Layer 9 of a small transformer language model trained on English Wikipedia (13 layers, counted from 0, width 64).
In attention head 1, each number of a token's query is one row of weights dot the token's vector x plus its bias. The head spreads its attention over the tokens so far by the softmax of query dot key.

Query weights of the head. A number n stands for n times 0.0023.
q0 (bias 0.103): -162 383 -251 115 73 -480 -56 -29 115 -259 124 194 7 -121 -118 -42 282 -182 152 193 124 1 244 -32 -60 -68 -222 74 141 -94 9 -115 -188 -27 -297 64 367 -134 39 75 32 157 22 154 -340 -184 -74 169 -18 172 56 21 -147 -205 84 -12 -416 -55 -70 92 388 16 303 88
q1 (bias -0.042): -179 24 -190 73 43 157 162 -62 15 -96 5 -12 63 -193 166 -29 138 80 81 -148 85 183 206 242 81 295 -183 258 118 -62 -195 -122 -22 207 -166 -66 -130 138 3 -201 79 -158 61 14 -302 164 85 -56 -83 -190 -267 245 5 -176 -67 -109 -52 -1 -154 -127 145 -42 90 103
q2 (bias 0.022): -298 94 100 -131 -256 -193 -49 -119 29 -68 -157 97 216 153 -77 60 408 -45 -87 -2 41 87 -5 22 -217 91 304 76 -161 207 5 121 97 10 12 -91 -275 84 -37 -28 246 70 -237 -70 22 115 71 80 227 -152 115 -213 45 70 -127 -189 17 -315 -114 -16 101 123 102 1
q3 (bias 0.106): -66 184 -96 333 -89 75 233 169 -91 13 -40 193 170 -116 1 -161 46 170 7 -73 140 -77 173 -284 -21 99 -139 213 -110 121 -13 -290 -76 21 193 -229 -88 161 -23 -26 -23 -14 55 54 -296 -46 -75 -41 42 -2 -5 79 -7 88 -245 68 -285 -149 44 -22 152 100 45 -114
q4 (bias -0.080): 2 -199 144 -59 63 -97 3 -116 27 46 52 -125 87 17 89 120 -70 41 17 -297 151 -42 72 167 -25 -74 -50 -28 54 73 27 161 -14 -46 -86 10 39 202 2 79 106 -4 -10 -135 -52 -140 1 -268 -348 48 218 -110 -95 353 76 -22 -221 -163 114 10 -23 -143 134 205
q5 (bias -0.012): -212 106 41 157 -110 79 34 -273 135 -77 243 156 -32 -28 75 81 -1 -243 -103 -6 116 37 36 284 -183 43 -151 130 151 -76 81 192 -135 -134 87 187 -195 -212 -3 -84 -171 -18 157 -205 85 -171 -4 -340 -160 324 301 -165 -157 37 30 -9 -4 -101 102 -143 27 205 126 46
q6 (bias -0.065): 2 -227 -69 123 33 -28 86 106 -5 193 -23 -176 -16 -113 -83 95 -88 -98 -131 -110 -9 65 36 195 -82 -97 -218 43 -1 53 -29 73 144 -40 132 -113 -98 -156 46 -128 223 -176 47 59 -115 146 -110 55 121 -141 -19 135 147 -5 -131 -23 17 238 154 37 179 6 -138 52
q7 (bias -0.032): 176 -386 95 2 249 155 -22 -333 -250 226 -54 185 -237 265 85 -105 90 -15 -57 -262 -59 -146 201 -185 158 -472 243 16 -60 207 115 97 -122 -196 35 -172 3 300 -4 -10 -108 -38 -96 -22 118 108 -238 13 -59 -5 -34 -36 -20 -85 152 230 -84 236 -9 -1 -105 95 -95 49
q8 (bias -0.115): 5 -6 -126 -219 74 -31 -176 -105 137 -53 12 232 -98 191 234 9 -33 180 -48 208 -158 93 -218 -119 145 -3 21 -80 158 11 -115 -183 97 53 -57 -119 -84 -22 235 45 -31 -157 21 -124 69 252 130 274 212 -312 -40 140 66 107 12 -255 -133 -251 -53 50 -45 -129 -9 -76
q9 (bias -0.171): 63 -163 81 -45 1 59 -93 4 -118 -22 45 -18 -29 17 -145 90 67 34 31 113 -98 -11 -29 -2 103 -117 28 -72 93 -97 37 6 -158 31 124 -59 -48 -50 83 140 130 -61 -56 -32 68 -42 -73 -32 39 83 8 -115 90 19 29 -130 7 64 129 -112 -68 -42 36 182
q10 (bias 0.048): -15 85 -54 135 16 -2 41 51 62 -71 211 -223 57 -62 -68 213 -133 -91 -39 68 -141 14 -83 -148 53 236 99 -176 5 21 -2 90 53 96 40 -10 10 -4 -167 86 98 -105 -69 -129 143 113 201 -157 -88 -56 -38 -104 171 73 -95 116 -142 -213 180 -104 92 -3 53 -91
q11 (bias -0.151): 253 -136 -204 -1 263 -1 -34 85 -223 84 56 -138 -197 162 193 140 8 -66 299 -24 -193 -20 207 -35 36 -34 19 60 -80 230 41 169 -104 15 -116 -60 100 207 -188 178 -132 -7 -88 -269 -7 31 -106 -183 -161 -77 -308 179 -133 47 137 -85 -76 197 42 -43 -82 8 -58 86
q12 (bias 0.127): -200 40 -131 221 101 -98 152 351 -228 -185 -221 42 144 -324 20 -73 72 -44 138 40 222 -190 131 -112 -14 81 21 -164 -9 -212 227 -61 -122 -136 61 -113 189 91 137 -46 46 119 -236 -109 -33 -306 157 -15 -3 58 0 -140 54 56 -104 189 -303 -74 52 79 116 334 119 276
q13 (bias -0.081): 146 40 108 -276 121 155 35 3 -162 -114 41 -45 24 -113 -154 -64 56 74 -63 145 -67 296 -112 -12 132 5 345 -143 164 65 -33 225 115 -224 -25 185 1 13 -74 37 49 -152 -240 -253 -28 148 61 -241 89 7 -8 -58 195 -20 113 -305 -148 -178 30 -67 -145 71 208 -9
q14 (bias 0.130): -207 151 -31 56 -106 -252 77 127 37 -43 -118 66 54 -157 290 -10 36 -5 -34 104 219 -67 111 136 78 -7 -74 96 -32 -103 41 -70 -107 -122 0 -105 -39 -29 69 32 -183 17 111 -61 8 53 -255 75 -64 -112 419 68 -82 22 -111 -123 115 25 120 84 -67 120 2 -73
q15 (bias 0.162): -289 35 146 138 52 11 22 82 201 -166 -63 -343 -1 -137 54 -159 116 -27 -11 -90 65 -71 108 -149 11 117 -192 198 -6 5 -130 -187 -22 -107 108 60 -75 180 -164 -60 209 -39 64 123 -35 26 121 210 70 221 26 -99 77 -81 -262 -15 -37 175 34 56 261 -83 -38 -144
q16 (bias 0.079): -431 31 209 153 78 190 94 207 138 -281 34 -172 7 -140 -244 52 -124 -80 -87 -135 59 -8 92 -95 -100 99 -48 -45 46 -317 71 54 41 104 135 -41 -130 -201 -121 -37 -105 158 99 254 -12 -122 179 225 167 -58 186 -134 94 172 -204 259 235 -116 5 -116 -2 -395 58 191
q17 (bias -0.045): 88 3 -197 67 321 -137 294 178 408 48 -133 -187 89 -279 180 -1 59 265 -7 -81 -64 -161 -40 74 -75 26 -151 -12 -194 -152 88 -227 15 117 363 -269 -163 -74 151 -284 146 -65 197 76 1 -173 147 64 73 -29 -81 173 295 144 6 -140 159 -359 -113 157 216 -358 -176 -400
q18 (bias 0.065): -71 164 -239 164 28 -132 146 148 125 -73 109 14 194 -164 53 -157 52 11 123 -20 18 -107 62 -194 71 -51 -79 199 73 -39 39 -84 3 -294 105 -9 -28 -27 103 -89 30 47 101 -93 -105 -119 -105 121 -28 -2 -80 -39 46 329 77 60 -60 -200 45 -183 166 -181 77 -18
q19 (bias -0.039): -1 -130 -4 -198 -85 99 70 194 94 -125 146 -116 64 -118 -93 53 149 -14 -53 62 126 175 -141 41 -87 31 44 70 147 -60 -99 -301 63 -32 88 24 -276 50 -45 -34 -82 -26 -46 126 -70 104 -61 200 -210 -21 51 -14 237 251 168 4 115 -63 -152 -65 4 -193 60 -111
q20 (bias 0.045): 95 248 -64 -16 196 -87 60 182 231 160 -18 -334 -167 179 110 106 -28 -30 108 -264 24 43 16 -197 9 178 -264 67 -31 -165 -28 86 12 -41 124 -77 3 -160 62 29 62 -199 -133 70 13 -215 7 109 126 71 -157 -1 11 71 -79 97 -9 -391 43 -160 45 46 88 109
q21 (bias -0.022): 75 111 54 101 125 109 196 114 -129 1 -22 7 146 -232 -109 4 -47 134 138 -49 65 -24 -62 92 0 -11 6 -26 68 41 -114 -56 -18 206 151 145 50 -36 4 -145 -34 -202 -147 -26 -61 315 -92 141 -24 -97 -109 204 -193 -195 -122 -97 158 -213 15 57 38 -17 -263 -10
q22 (bias 0.031): -97 36 128 215 -85 -143 -23 -84 131 -102 -133 -37 282 -285 8 8 45 -284 -93 -115 -78 419 -141 -257 -48 89 -50 -64 16 123 62 -79 82 -51 -83 -221 -54 -103 151 87 164 50 -22 -221 66 -248 138 -67 -29 117 132 184 -161 266 -56 78 226 229 -36 -206 -120 324 115 -2
q23 (bias 0.046): -60 -351 29 -15 -272 -136 173 -51 79 -99 40 52 -22 -89 -11 17 -29 -23 84 67 58 170 -29 -170 105 180 46 99 -68 158 -156 -21 17 214 63 12 229 -65 18 -182 174 -86 -103 66 133 -167 -11 227 -148 31 4 -236 89 -245 -41 101 28 134 -36 67 5 -182 109 46
q24 (bias 0.004): -151 82 -84 31 254 200 62 117 75 -8 162 285 2 -126 267 -139 38 73 -32 -191 53 -120 -76 178 -57 -255 17 99 69 -257 58 -124 -101 -104 51 -162 90 -41 -104 -81 -146 6 -72 326 -116 -7 38 60 -137 -91 68 79 -161 -233 114 -52 38 -161 63 -20 391 -213 -48 107
q25 (bias 0.067): -201 75 213 362 -41 -209 316 -94 220 -280 -32 -93 24 -260 42 115 -148 43 201 -53 -85 65 -2 -71 57 -148 -347 46 -54 -34 -22 -238 -4 -278 -103 -45 69 -88 163 11 195 220 186 -68 91 -10 -12 97 -193 200 0 -133 57 -180 192 -76 90 138 188 110 57 -128 -37 77
q26 (bias -0.117): 106 -316 -53 -18 88 139 -188 -68 -123 -92 187 -78 113 87 -121 -48 14 -146 305 -49 -89 68 43 -138 -64 -218 48 50 101 -73 9 58 91 62 -11 27 8 -147 68 271 121 23 -8 -311 -330 179 -186 -130 19 150 -20 -61 35 -57 340 67 39 82 96 72 -51 -116 25 94
q27 (bias 0.040): -47 65 -41 206 68 -154 -163 108 -230 74 -122 35 -138 -122 59 3 226 148 -55 -5 -48 74 111 164 -21 -100 69 168 353 -16 -8 12 81 126 -37 123 147 -71 61 -103 -141 -71 61 -70 35 101 -162 -5 60 -340 -98 81 245 -27 -307 51 -133 96 -53 61 107 -29 -58 -214
q28 (bias -0.144): 40 -142 -120 -65 -41 4 107 -20 10 -89 -72 -199 -32 206 -3 -68 233 50 -119 86 43 173 -23 -45 28 23 60 -65 -134 25 -199 165 -5 -57 8 -73 -58 97 156 -178 -78 -145 -43 -98 39 47 40 71 -185 56 98 177 51 -215 -85 117 -14 -23 90 126 -158 81 68 154
q29 (bias 0.097): -81 13 153 179 85 -29 196 31 -138 4 -57 -133 -168 37 -87 -245 -123 172 -165 -3 343 -52 156 56 152 -126 -50 24 -240 -295 -41 -178 251 107 152 134 -203 64 -176 -22 41 149 76 94 -28 141 -77 -203 61 201 111 62 -178 95 0 36 134 -86 29 -65 -41 -86 -151 27
q30 (bias 0.057): -137 140 -171 68 -33 -183 -147 86 165 -5 -197 128 -75 -130 44 74 228 96 34 39 46 11 -128 -194 -121 132 192 -152 -217 166 -31 -148 146 -221 43 -133 84 60 -112 6 262 13 -8 -137 104 -10 236 202 214 -159 83 -108 193 -104 -84 28 -56 239 -203 22 -68 -51 165 -212
q31 (bias 0.229): 59 97 -69 33 -6 -31 -69 0 -42 -96 3 -56 -34 -31 100 15 -58 -110 5 -90 70 71 85 47 -95 97 53 9 -1 46 -143 -171 -71 -65 57 56 43 27 -90 -2 73 152 83 115 44 17 23 35 -14 -113 -70 40 -103 81 102 51 -96 -19 56 10 -17 35 -98 -50

Each question shows a short text with each token's key, already scaled and adjusted for position as the last token sees it. A number n stands for n times 0.0089.

Then comes the last token's vector x. A number n stands for n times 0.0066.

0 "66": 16 -17 -10 15 4 12 16 -25 -5 275 -21 -46 8 -39 20 40 23 -9 46 18 -7 23 -14 61 -8 -4 -69 -7 -21 10 39 -264
1 " and": 25 -10 -17 9 3 -2 21 -15 -9 320 -6 -32 -6 -45 34 40 16 -2 37 25 -21 18 -1 51 -7 -17 -72 -18 -20 0 12 -293
2 " was": 20 -12 -1 17 -14 -1 23 -3 -2 296 -8 -41 -3 -51 26 23 15 -7 38 31 -37 20 8 48 -6 -17 -63 -8 -50 -2 14 -298
3 " ": 20 -21 -14 8 4 17 20 -12 -7 356 -12 -25 1 -24 30 5 13 -2 38 9 -9 -5 7 37 -4 0 -63 -7 -41 -12 11 -350
4 "e": 24 -28 -2 -8 27 -1 25 -8 -8 363 4 -31 -3 -14 21 19 5 -2 36 20 -15 10 7 35 -21 5 -47 -2 -22 -11 8 -350
5 "duc": 23 -12 5 6 18 11 14 -12 -6 375 -17 -16 5 -37 12 20 30 -4 35 19 -22 -1 0 20 9 -4 -42 -8 -5 -14 19 -349
x: -102 49 73 3 -115 -175 155 66 169 217 -66 121 -136 -192 -58 -80 -99 -121 -115 -23 56 -128 -225 -40 139 -258 -156 46 -36 38 252 -7 388 232 -261 -81 122 204 -127 -35 -87 -42 -171 -76 -87 138 -26 160 4 9 190 -210 72 33 125 14 78 17 -55 -53 124 169 100 -23
To which token does the last token give the most attention? 2 " was"

0 "cu": 10 -3 -5 15 3 18 3 -20 -6 247 -29 -44 6 -33 20 38 22 -9 41 9 -6 18 -10 50 -12 -7 -49 -4 -7 4 35 -226
1 "tion": 20 -2 -9 19 22 18 10 -19 -6 308 -16 -20 0 -29 12 19 9 -5 37 8 -5 10 2 25 13 1 -59 -12 2 -10 26 -257
2 " Service": 22 4 -8 30 14 14 9 -21 -1 325 -3 -7 -6 -17 17 12 3 -3 31 20 -10 15 -3 18 15 10 -44 -9 -14 -18 15 -266
3 " against": 24 -8 -10 20 -1 -5 23 -20 1 244 -4 -28 -6 -34 31 27 28 -6 39 19 -10 25 -7 48 -7 -7 -55 -16 -22 1 15 -255
4 " Mo": 24 -3 -4 14 -5 4 8 -26 0 306 5 -12 3 -23 -3 22 16 -5 36 20 -8 29 6 7 -8 0 -37 -22 -12 -9 23 -282
5 "a": 19 -22 0 9 11 -7 4 -25 4 329 -2 -5 -2 -10 3 13 16 2 30 3 9 19 12 10 12 2 -42 -10 -20 -8 7 -301
x: -141 130 155 -30 -87 -170 81 75 69 75 31 55 -86 -109 41 125 -43 -167 -71 -29 7 -282 -172 -180 185 83 -202 54 60 78 101 -31 374 171 -420 -26 141 41 -135 -112 -139 -141 -311 -26 -44 162 -24 141 29 198 157 -16 144 -15 49 -1 -24 26 -130 -134 162 177 140 -9
Which token does the last token look at most, and with what share of its attention? 3 " against", with about 60%

0 " February": 11 -7 -7 16 -2 19 9 -20 -5 243 -19 -37 5 -38 15 43 24 -8 40 16 -6 23 -9 45 -7 -7 -55 -5 -11 6 37 -225
1 " 5": 19 -23 -13 12 4 14 18 -26 2 312 -7 -14 -7 -16 8 21 5 2 23 16 -5 9 3 29 9 2 -73 -9 -9 -7 13 -265
2 ",": 23 -12 -17 19 1 4 22 -21 4 291 -10 -13 -6 -29 19 35 4 -3 31 20 -12 11 3 34 8 -15 -59 -12 -24 -8 10 -258
3 " 19": 17 -16 -15 6 10 13 21 -18 -3 313 -9 -7 -7 -23 9 28 -8 5 16 20 5 0 5 40 26 -8 -56 -3 -24 -14 8 -267
4 "74": 16 -23 -15 13 10 -6 23 -25 9 313 -2 -10 -6 -14 7 19 -4 3 24 17 8 2 6 34 25 1 -59 2 -18 5 14 -270
5 ",": 20 -14 -11 9 5 0 19 -19 3 279 -4 -13 -3 -34 19 30 -3 -2 37 22 -13 14 1 36 3 -18 -63 -10 -31 -2 18 -274
x: -242 -75 126 -95 -117 -20 130 64 215 115 38 73 -164 -139 -64 60 -152 -43 -82 -19 111 -190 -152 -45 244 -83 -221 80 -50 62 245 -40 311 212 -282 66 107 158 -111 -121 -177 -46 -63 -64 13 27 9 204 -23 71 87 -81 101 49 -54 48 -70 96 -198 -19 245 117 103 -104
Which two tokens does the last token look at most, in order? 0 " February", 5 ","

0 " of": 12 -12 -5 17 1 10 13 -22 -5 248 -15 -45 4 -40 25 42 29 -8 44 14 -12 28 -13 53 -15 -7 -55 -12 -20 10 32 -241
1 " ": 19 -16 -13 7 4 16 10 -16 -9 348 -8 -16 5 -19 28 12 22 2 38 10 -7 2 4 24 -9 5 -59 -15 -28 -11 10 -301
2 "gen": 29 -7 -2 8 5 16 14 -19 -9 357 -6 -11 -3 -23 11 17 21 1 39 17 -1 5 -1 4 17 -5 -41 -13 7 -14 9 -305
3 "der": 23 4 6 25 22 8 7 -28 -4 350 -3 -2 5 -20 15 -4 5 4 37 18 0 8 -6 9 14 11 -47 -4 -12 -11 9 -308
4 ",": 25 -11 -13 16 5 5 24 -22 -2 288 -6 -17 -5 -36 26 25 7 -4 43 22 -13 14 -4 39 4 -13 -68 -13 -30 -2 18 -285
5 " ": 20 -18 -17 2 7 17 13 -15 -9 322 -11 -19 6 -24 27 6 19 -1 43 16 -7 4 2 27 -9 3 -57 -8 -31 -11 15 -320
x: -54 131 104 -77 -228 -82 303 45 94 128 75 35 -118 -143 -58 -62 -166 -46 -103 -37 56 -207 -189 -48 189 -103 -198 94 -96 94 236 -186 361 222 -289 10 22 45 -51 -34 -185 -63 -187 -22 8 57 -33 112 28 153 17 -92 108 -34 -11 13 2 114 -100 -11 177 241 145 3
Which token does the last token look at most, and with what share of its attention? 0 " of", with about 60%

0 "ence": 14 -9 -7 16 4 8 10 -18 -5 230 -19 -40 7 -33 17 32 21 -10 38 16 -9 20 -10 53 -8 -3 -53 -7 -12 5 34 -219
1 "d": 17 -5 -4 9 14 2 10 -23 0 316 9 -12 4 -26 19 2 9 -1 36 22 -2 7 -10 34 5 0 -53 -9 -13 -8 11 -263
2 " Ra": 21 -7 -5 13 19 -1 11 -28 1 287 -2 -23 -8 -19 15 24 2 -4 44 11 -7 23 -8 11 -19 6 -44 -12 -26 -6 18 -254
3 "st": 21 13 4 9 9 -2 2 -18 -7 317 4 -28 0 -18 8 10 17 4 37 8 9 18 -5 8 -2 5 -54 -6 10 -9 10 -280
4 "am": 20 2 5 18 17 -3 13 -30 2 300 4 -14 -6 -17 12 -2 7 1 43 5 4 10 -8 -3 0 8 -63 6 -5 -3 7 -273
5 "ous": 13 2 0 17 13 -3 15 -20 4 297 -11 -27 -1 -22 11 18 10 -2 42 6 -7 18 -10 24 5 3 -61 -9 -11 2 16 -277
x: -165 -17 55 56 -107 -161 143 98 92 156 51 87 -162 -238 -20 1 -92 -72 -73 20 166 -126 -162 38 203 -40 -224 87 -57 162 276 8 275 175 -283 34 31 125 -149 -91 -142 -203 -202 -1 -116 161 -145 171 -10 130 136 14 99 -7 161 -90 6 -11 -108 15 270 -54 88 -138
Which two tokens does the last token look at most, in order? 0 "ence", 5 "ous"

0 "et": 14 -5 -5 19 1 7 9 -19 -7 228 -19 -44 6 -32 21 31 23 -9 41 13 -9 23 -13 49 -16 -2 -53 -6 -16 5 32 -216
1 "es": 18 -6 1 11 13 15 11 -17 1 313 -1 -22 -2 -28 20 19 3 -1 37 13 -15 17 1 22 2 3 -52 2 -23 -14 12 -263
2 " as": 24 -8 -2 12 6 11 18 -12 1 259 2 -34 -14 -31 33 18 16 -4 30 11 -13 26 -2 41 -12 -10 -57 -8 -29 -16 13 -242
3 " ": 18 -19 -13 4 5 15 19 -15 -7 297 -10 -21 3 -18 29 7 22 -2 38 10 -6 7 5 22 -8 4 -52 -10 -29 -11 11 -275
4 "ar": 23 -6 -2 8 20 18 25 -14 -10 313 -3 -7 5 -13 19 7 26 -4 43 7 -14 15 -3 1 1 4 -34 0 -16 -9 8 -282
5 "gu": 12 4 4 15 2 5 13 -19 3 301 0 -35 -3 -16 9 8 7 -4 32 9 -8 -16 -15 26 -4 -2 -59 16 -8 -2 6 -296
x: -119 11 56 24 -126 -129 139 12 -30 59 46 45 -149 -387 -150 -102 10 4 -64 -43 150 -115 -138 -98 265 -180 -117 130 -95 85 355 60 249 140 -317 55 7 56 -34 -9 -180 -114 -214 -102 -117 175 10 33 3 178 151 -124 87 107 69 98 -83 75 -86 151 254 29 77 11
Which two tokens does the last token look at most, in order? 0 "et", 4 "ar"

0 "or": 17 -8 -6 19 5 20 11 -23 -6 321 -26 -48 10 -43 26 43 30 -11 57 12 -9 29 -15 61 -13 -6 -68 -9 -17 5 41 -299
1 " to": 20 -20 -2 14 4 -16 27 -11 -7 373 6 -28 -3 -36 35 44 40 -2 46 30 -25 12 -2 49 -5 -9 -46 -24 -39 10 22 -344
2 " the": 31 -17 -6 25 6 4 27 -12 -7 328 4 -49 -5 -40 41 33 23 -2 50 35 -13 30 -5 47 -8 -18 -76 -27 -23 8 17 -331
3 " start": 32 -1 -7 12 16 10 18 -12 0 407 6 -27 -5 -35 17 20 19 3 45 12 -5 8 -5 36 -3 -4 -66 -10 0 8 20 -385
4 " of": 23 -31 -11 19 18 -4 31 -26 -5 331 2 -35 -13 -36 44 37 26 -3 46 18 -14 22 -6 44 -5 -9 -73 -18 -32 8 10 -355
5 " film": 29 -2 -11 35 23 11 23 -26 -11 376 4 -19 -1 -20 19 14 18 -1 36 17 -2 9 -2 28 20 9 -69 -21 -5 -9 33 -376
x: 4 -29 84 -84 -170 -74 235 89 130 1 -46 49 -48 -161 -40 -17 -243 11 -139 -5 89 -164 -58 -67 172 -190 -249 167 -46 152 146 23 282 232 -278 24 156 86 -126 -47 -123 -143 -307 -94 17 112 57 182 21 150 113 -113 33 80 88 5 21 106 -186 11 198 106 -12 -79
Which two tokens does the last token look at most, in order? 4 " of", 2 " the"

0 " sp": 9 -6 -1 12 1 23 9 -18 -11 277 -24 -51 7 -43 20 47 30 -9 47 16 -12 21 -15 52 -14 -10 -54 -8 -20 13 38 -267
1 "ring": 27 2 -8 21 18 18 21 -24 1 361 -1 -25 -6 -33 20 25 23 1 28 8 -9 7 -9 30 3 1 -59 -18 -3 -1 14 -319
2 " of": 20 -25 -7 22 11 1 29 -26 0 301 -2 -29 -9 -36 37 36 31 -4 42 15 -14 21 -6 37 -5 -9 -64 -23 -27 3 8 -307
3 " 19": 21 -18 -17 15 11 20 23 -22 -7 343 -13 -11 -8 -23 15 32 -7 6 19 25 4 -3 3 40 33 -5 -68 -7 -23 -17 8 -318
4 "68": 20 -28 -17 23 10 -4 25 -35 11 341 -4 -9 -4 -10 12 21 -7 1 29 18 8 5 3 37 33 3 -66 -2 -18 5 14 -313
5 " against": 25 -11 -8 17 4 -10 20 -24 4 289 8 -24 -9 -41 34 37 26 0 39 22 -9 28 -3 45 -8 -13 -63 -16 -32 2 12 -328
x: -218 -70 85 -90 -140 -23 184 120 137 89 46 47 -87 -141 49 36 -193 -51 -94 23 77 -135 -74 -32 194 -74 -197 -90 33 139 243 -34 267 222 -262 146 82 72 -145 -94 -185 -73 -121 -85 -69 -24 53 144 30 104 100 -62 104 103 25 -28 40 156 -297 -108 256 96 25 -105
To which token does the last token give the most attention? 5 " against"

0 " her": 14 -11 3 17 3 13 14 -19 -8 303 -22 -57 4 -40 20 47 30 -7 44 13 -7 20 -10 57 -14 -12 -64 -10 -16 14 42 -291
1 " the": 28 -13 -1 21 7 4 22 -12 -7 324 3 -51 -8 -33 39 29 23 -1 49 24 -13 23 -6 42 -8 -18 -72 -24 -15 10 17 -316
2 " ": 24 -17 -4 3 10 18 8 -16 -10 382 -4 -29 2 -21 33 10 27 5 54 6 0 0 6 15 -9 2 -66 -15 -25 -9 11 -360
3 "old": 33 -11 0 13 23 -9 32 -21 -2 370 -2 -23 -5 -19 28 11 24 3 52 24 0 14 -2 22 -2 -1 -66 3 -14 10 10 -346
4 "est": 22 7 8 22 15 7 -7 -16 -11 393 -5 -28 4 -20 19 11 9 4 44 24 -11 13 -8 14 5 2 -69 -2 2 -2 21 -363
5 " player": 31 5 3 21 20 10 11 -17 -10 356 -2 -12 -3 -28 23 -1 15 -1 57 35 -12 13 1 26 18 10 -67 -12 -17 -12 27 -343
x: -22 -94 90 -81 -214 -72 143 85 145 218 -47 -10 -26 -111 -58 -80 -223 -40 -212 -18 140 -119 -34 -21 171 -84 -209 60 -40 148 214 -45 298 257 -276 131 177 14 -90 13 -143 -203 -244 -45 -40 149 36 214 -69 20 197 -109 -29 54 83 14 -35 -8 -120 50 249 83 25 -35
To which token does the last token give the most attention? 1 " the"

0 " 15": 15 -18 -9 12 3 18 16 -24 -7 274 -23 -46 7 -40 16 45 28 -7 41 18 -9 23 -12 62 -7 -6 -68 -5 -16 7 36 -260
1 " November": 25 4 -15 33 2 25 18 -28 5 332 -11 -8 -2 -39 10 48 21 -3 31 17 -4 15 1 12 14 -11 -64 -15 1 -2 26 -288
2 " 19": 18 -14 -14 14 13 24 18 -24 -4 359 -10 -4 -8 -23 10 31 -15 5 23 21 5 -7 2 38 33 -9 -66 -8 -23 -12 12 -305
3 "66": 21 -20 -13 20 12 2 25 -33 8 354 2 -5 -6 -13 9 19 -10 1 31 20 11 2 0 35 26 -1 -74 1 -20 4 15 -303
4 " and": 22 -9 -16 8 4 -1 20 -16 -6 304 -4 -27 -8 -47 29 38 7 -3 41 28 -20 20 1 45 -7 -20 -76 -17 -21 0 13 -305
5 " was": 19 -13 0 18 -13 -4 22 -4 0 283 -6 -41 -5 -52 23 21 11 -7 39 30 -35 20 7 51 -7 -17 -62 -6 -51 0 15 -303
x: -140 -68 13 -136 -180 -85 200 100 177 111 55 20 -86 -147 20 -15 -167 -121 -162 85 16 -165 -269 -50 213 -105 -177 2 4 122 174 38 404 270 -251 14 15 46 -40 20 -94 -134 -40 11 -120 54 56 176 22 21 49 -103 32 108 67 120 -5 142 -251 -70 132 86 134 -26
To which token does the last token give the most attention? 5 " was"

0 "s": 12 -7 -2 16 0 14 9 -19 -6 243 -20 -44 8 -36 21 33 19 -9 45 14 -10 23 -10 47 -13 -4 -54 -5 -18 7 36 -234
1 " ": 19 -14 -10 4 8 15 14 -17 -10 326 -11 -19 3 -21 25 6 21 -1 42 8 -7 1 1 27 -10 3 -56 -9 -26 -10 14 -283
2 "im": 19 -6 7 5 18 28 16 -13 0 341 -10 -24 -3 -22 33 9 6 4 30 -1 -14 2 -1 3 0 -6 -29 5 -12 -20 -12 -297
3 "age": 20 0 -8 16 7 8 20 -14 -7 320 -18 -15 4 -20 13 18 25 -9 40 19 -12 4 -3 27 9 8 -50 0 -3 -5 19 -285
4 ".": 22 -10 -7 -1 8 5 30 -11 -2 241 -8 -33 3 -33 22 32 23 -7 34 28 -14 13 -8 61 -3 -11 -73 -1 -27 -4 17 -255
5 " However": 16 -5 -15 7 6 10 17 -13 1 282 -23 -15 7 -34 19 42 7 -7 29 23 -10 13 0 35 15 2 -59 -15 -5 -5 25 -290
x: -22 -124 114 28 -130 -79 155 -26 108 93 -22 10 -212 -149 120 -47 -104 -53 -142 1 122 -64 -179 89 181 -224 -239 25 -45 137 257 -77 330 158 -319 138 -39 83 -96 -128 -226 -81 -148 60 1 90 29 193 12 112 49 -170 43 68 131 -20 98 155 -223 -9 210 139 -5 -125
Which token does the last token look at most, and with what share of its attention? 4 ".", with about 70%

0 " game": 15 -11 -5 16 1 17 12 -19 -6 255 -22 -45 9 -39 17 35 25 -10 42 18 -11 23 -13 57 -8 -1 -56 -9 -16 7 41 -239
1 ".": 24 -11 -4 0 7 6 35 -11 -2 254 -7 -38 3 -36 22 36 24 -7 35 27 -16 17 -8 69 -3 -13 -78 -4 -32 -4 18 -247
2 " Her": 9 6 -9 20 22 -7 14 -12 -8 335 -15 -34 -1 -21 12 35 5 -5 51 10 -2 10 -2 22 -10 -1 -62 -15 -5 6 29 -298
3 " single": 27 -14 -3 13 29 12 25 -18 -6 285 7 -30 -12 -32 12 32 11 1 35 25 -8 17 -8 37 14 5 -69 -24 -9 9 26 -277
4 " game": 26 -4 -3 17 17 11 18 -15 -6 326 0 -18 -2 -27 12 14 10 -2 37 26 -15 11 -1 28 19 12 -58 -21 -14 3 27 -301
5 " total": 25 -19 -6 2 8 8 25 -10 2 297 2 -20 -5 -20 22 20 16 -6 49 22 -9 33 0 42 -4 0 -61 -25 -15 12 23 -301
x: -86 -80 46 -52 -265 35 146 83 129 137 -60 -35 -160 -99 -11 -102 -187 17 -152 -5 21 -174 -196 20 134 12 -161 24 -34 208 171 -79 280 134 -379 99 -16 280 -55 -42 -134 -147 -135 49 -109 84 50 153 22 80 210 -185 9 102 101 -72 96 153 -150 36 184 93 123 -81
To which token does the last token give the most attention? 1 "."

0 " ": 15 -13 -6 11 3 21 15 -22 -9 310 -28 -56 9 -43 26 42 35 -9 54 15 -10 25 -13 61 -18 -7 -72 -7 -26 10 39 -299
1 "cle": 34 -5 -4 10 21 14 9 -13 -10 416 5 -34 -1 -34 18 30 20 -5 43 32 -9 10 1 29 -2 0 -63 -13 6 -12 13 -350
2 "ar": 19 6 9 12 40 16 5 -26 -12 427 3 -8 2 -23 17 5 31 0 57 6 -6 5 -6 5 10 1 -58 -6 -19 -16 16 -364
3 " a": 22 -25 13 20 22 1 20 -16 -11 346 -19 -53 -20 -30 38 41 28 2 52 25 -10 15 -11 35 -4 -8 -63 -19 -24 11 16 -349
4 " back": 29 0 2 21 22 26 19 -12 -5 388 8 -32 -12 -41 14 20 35 5 50 -2 -5 0 -15 14 -6 2 -57 -24 9 -1 17 -378
5 "log": 34 -5 13 21 8 13 11 -13 6 415 22 -9 -4 -13 24 2 8 1 53 22 -3 18 -11 7 7 0 -50 -9 -23 -6 5 -396
x: -65 -5 17 28 -191 -110 226 85 85 190 -23 -34 -124 -159 -37 -12 -118 -131 -26 -36 166 -202 -159 -85 210 -48 -272 9 34 116 274 -44 207 95 -375 21 -57 111 -104 35 -123 -224 -250 -44 -44 185 51 75 -1 -7 240 -175 40 79 149 57 114 43 -113 23 244 156 49 4
To which token does the last token give the most attention? 3 " a"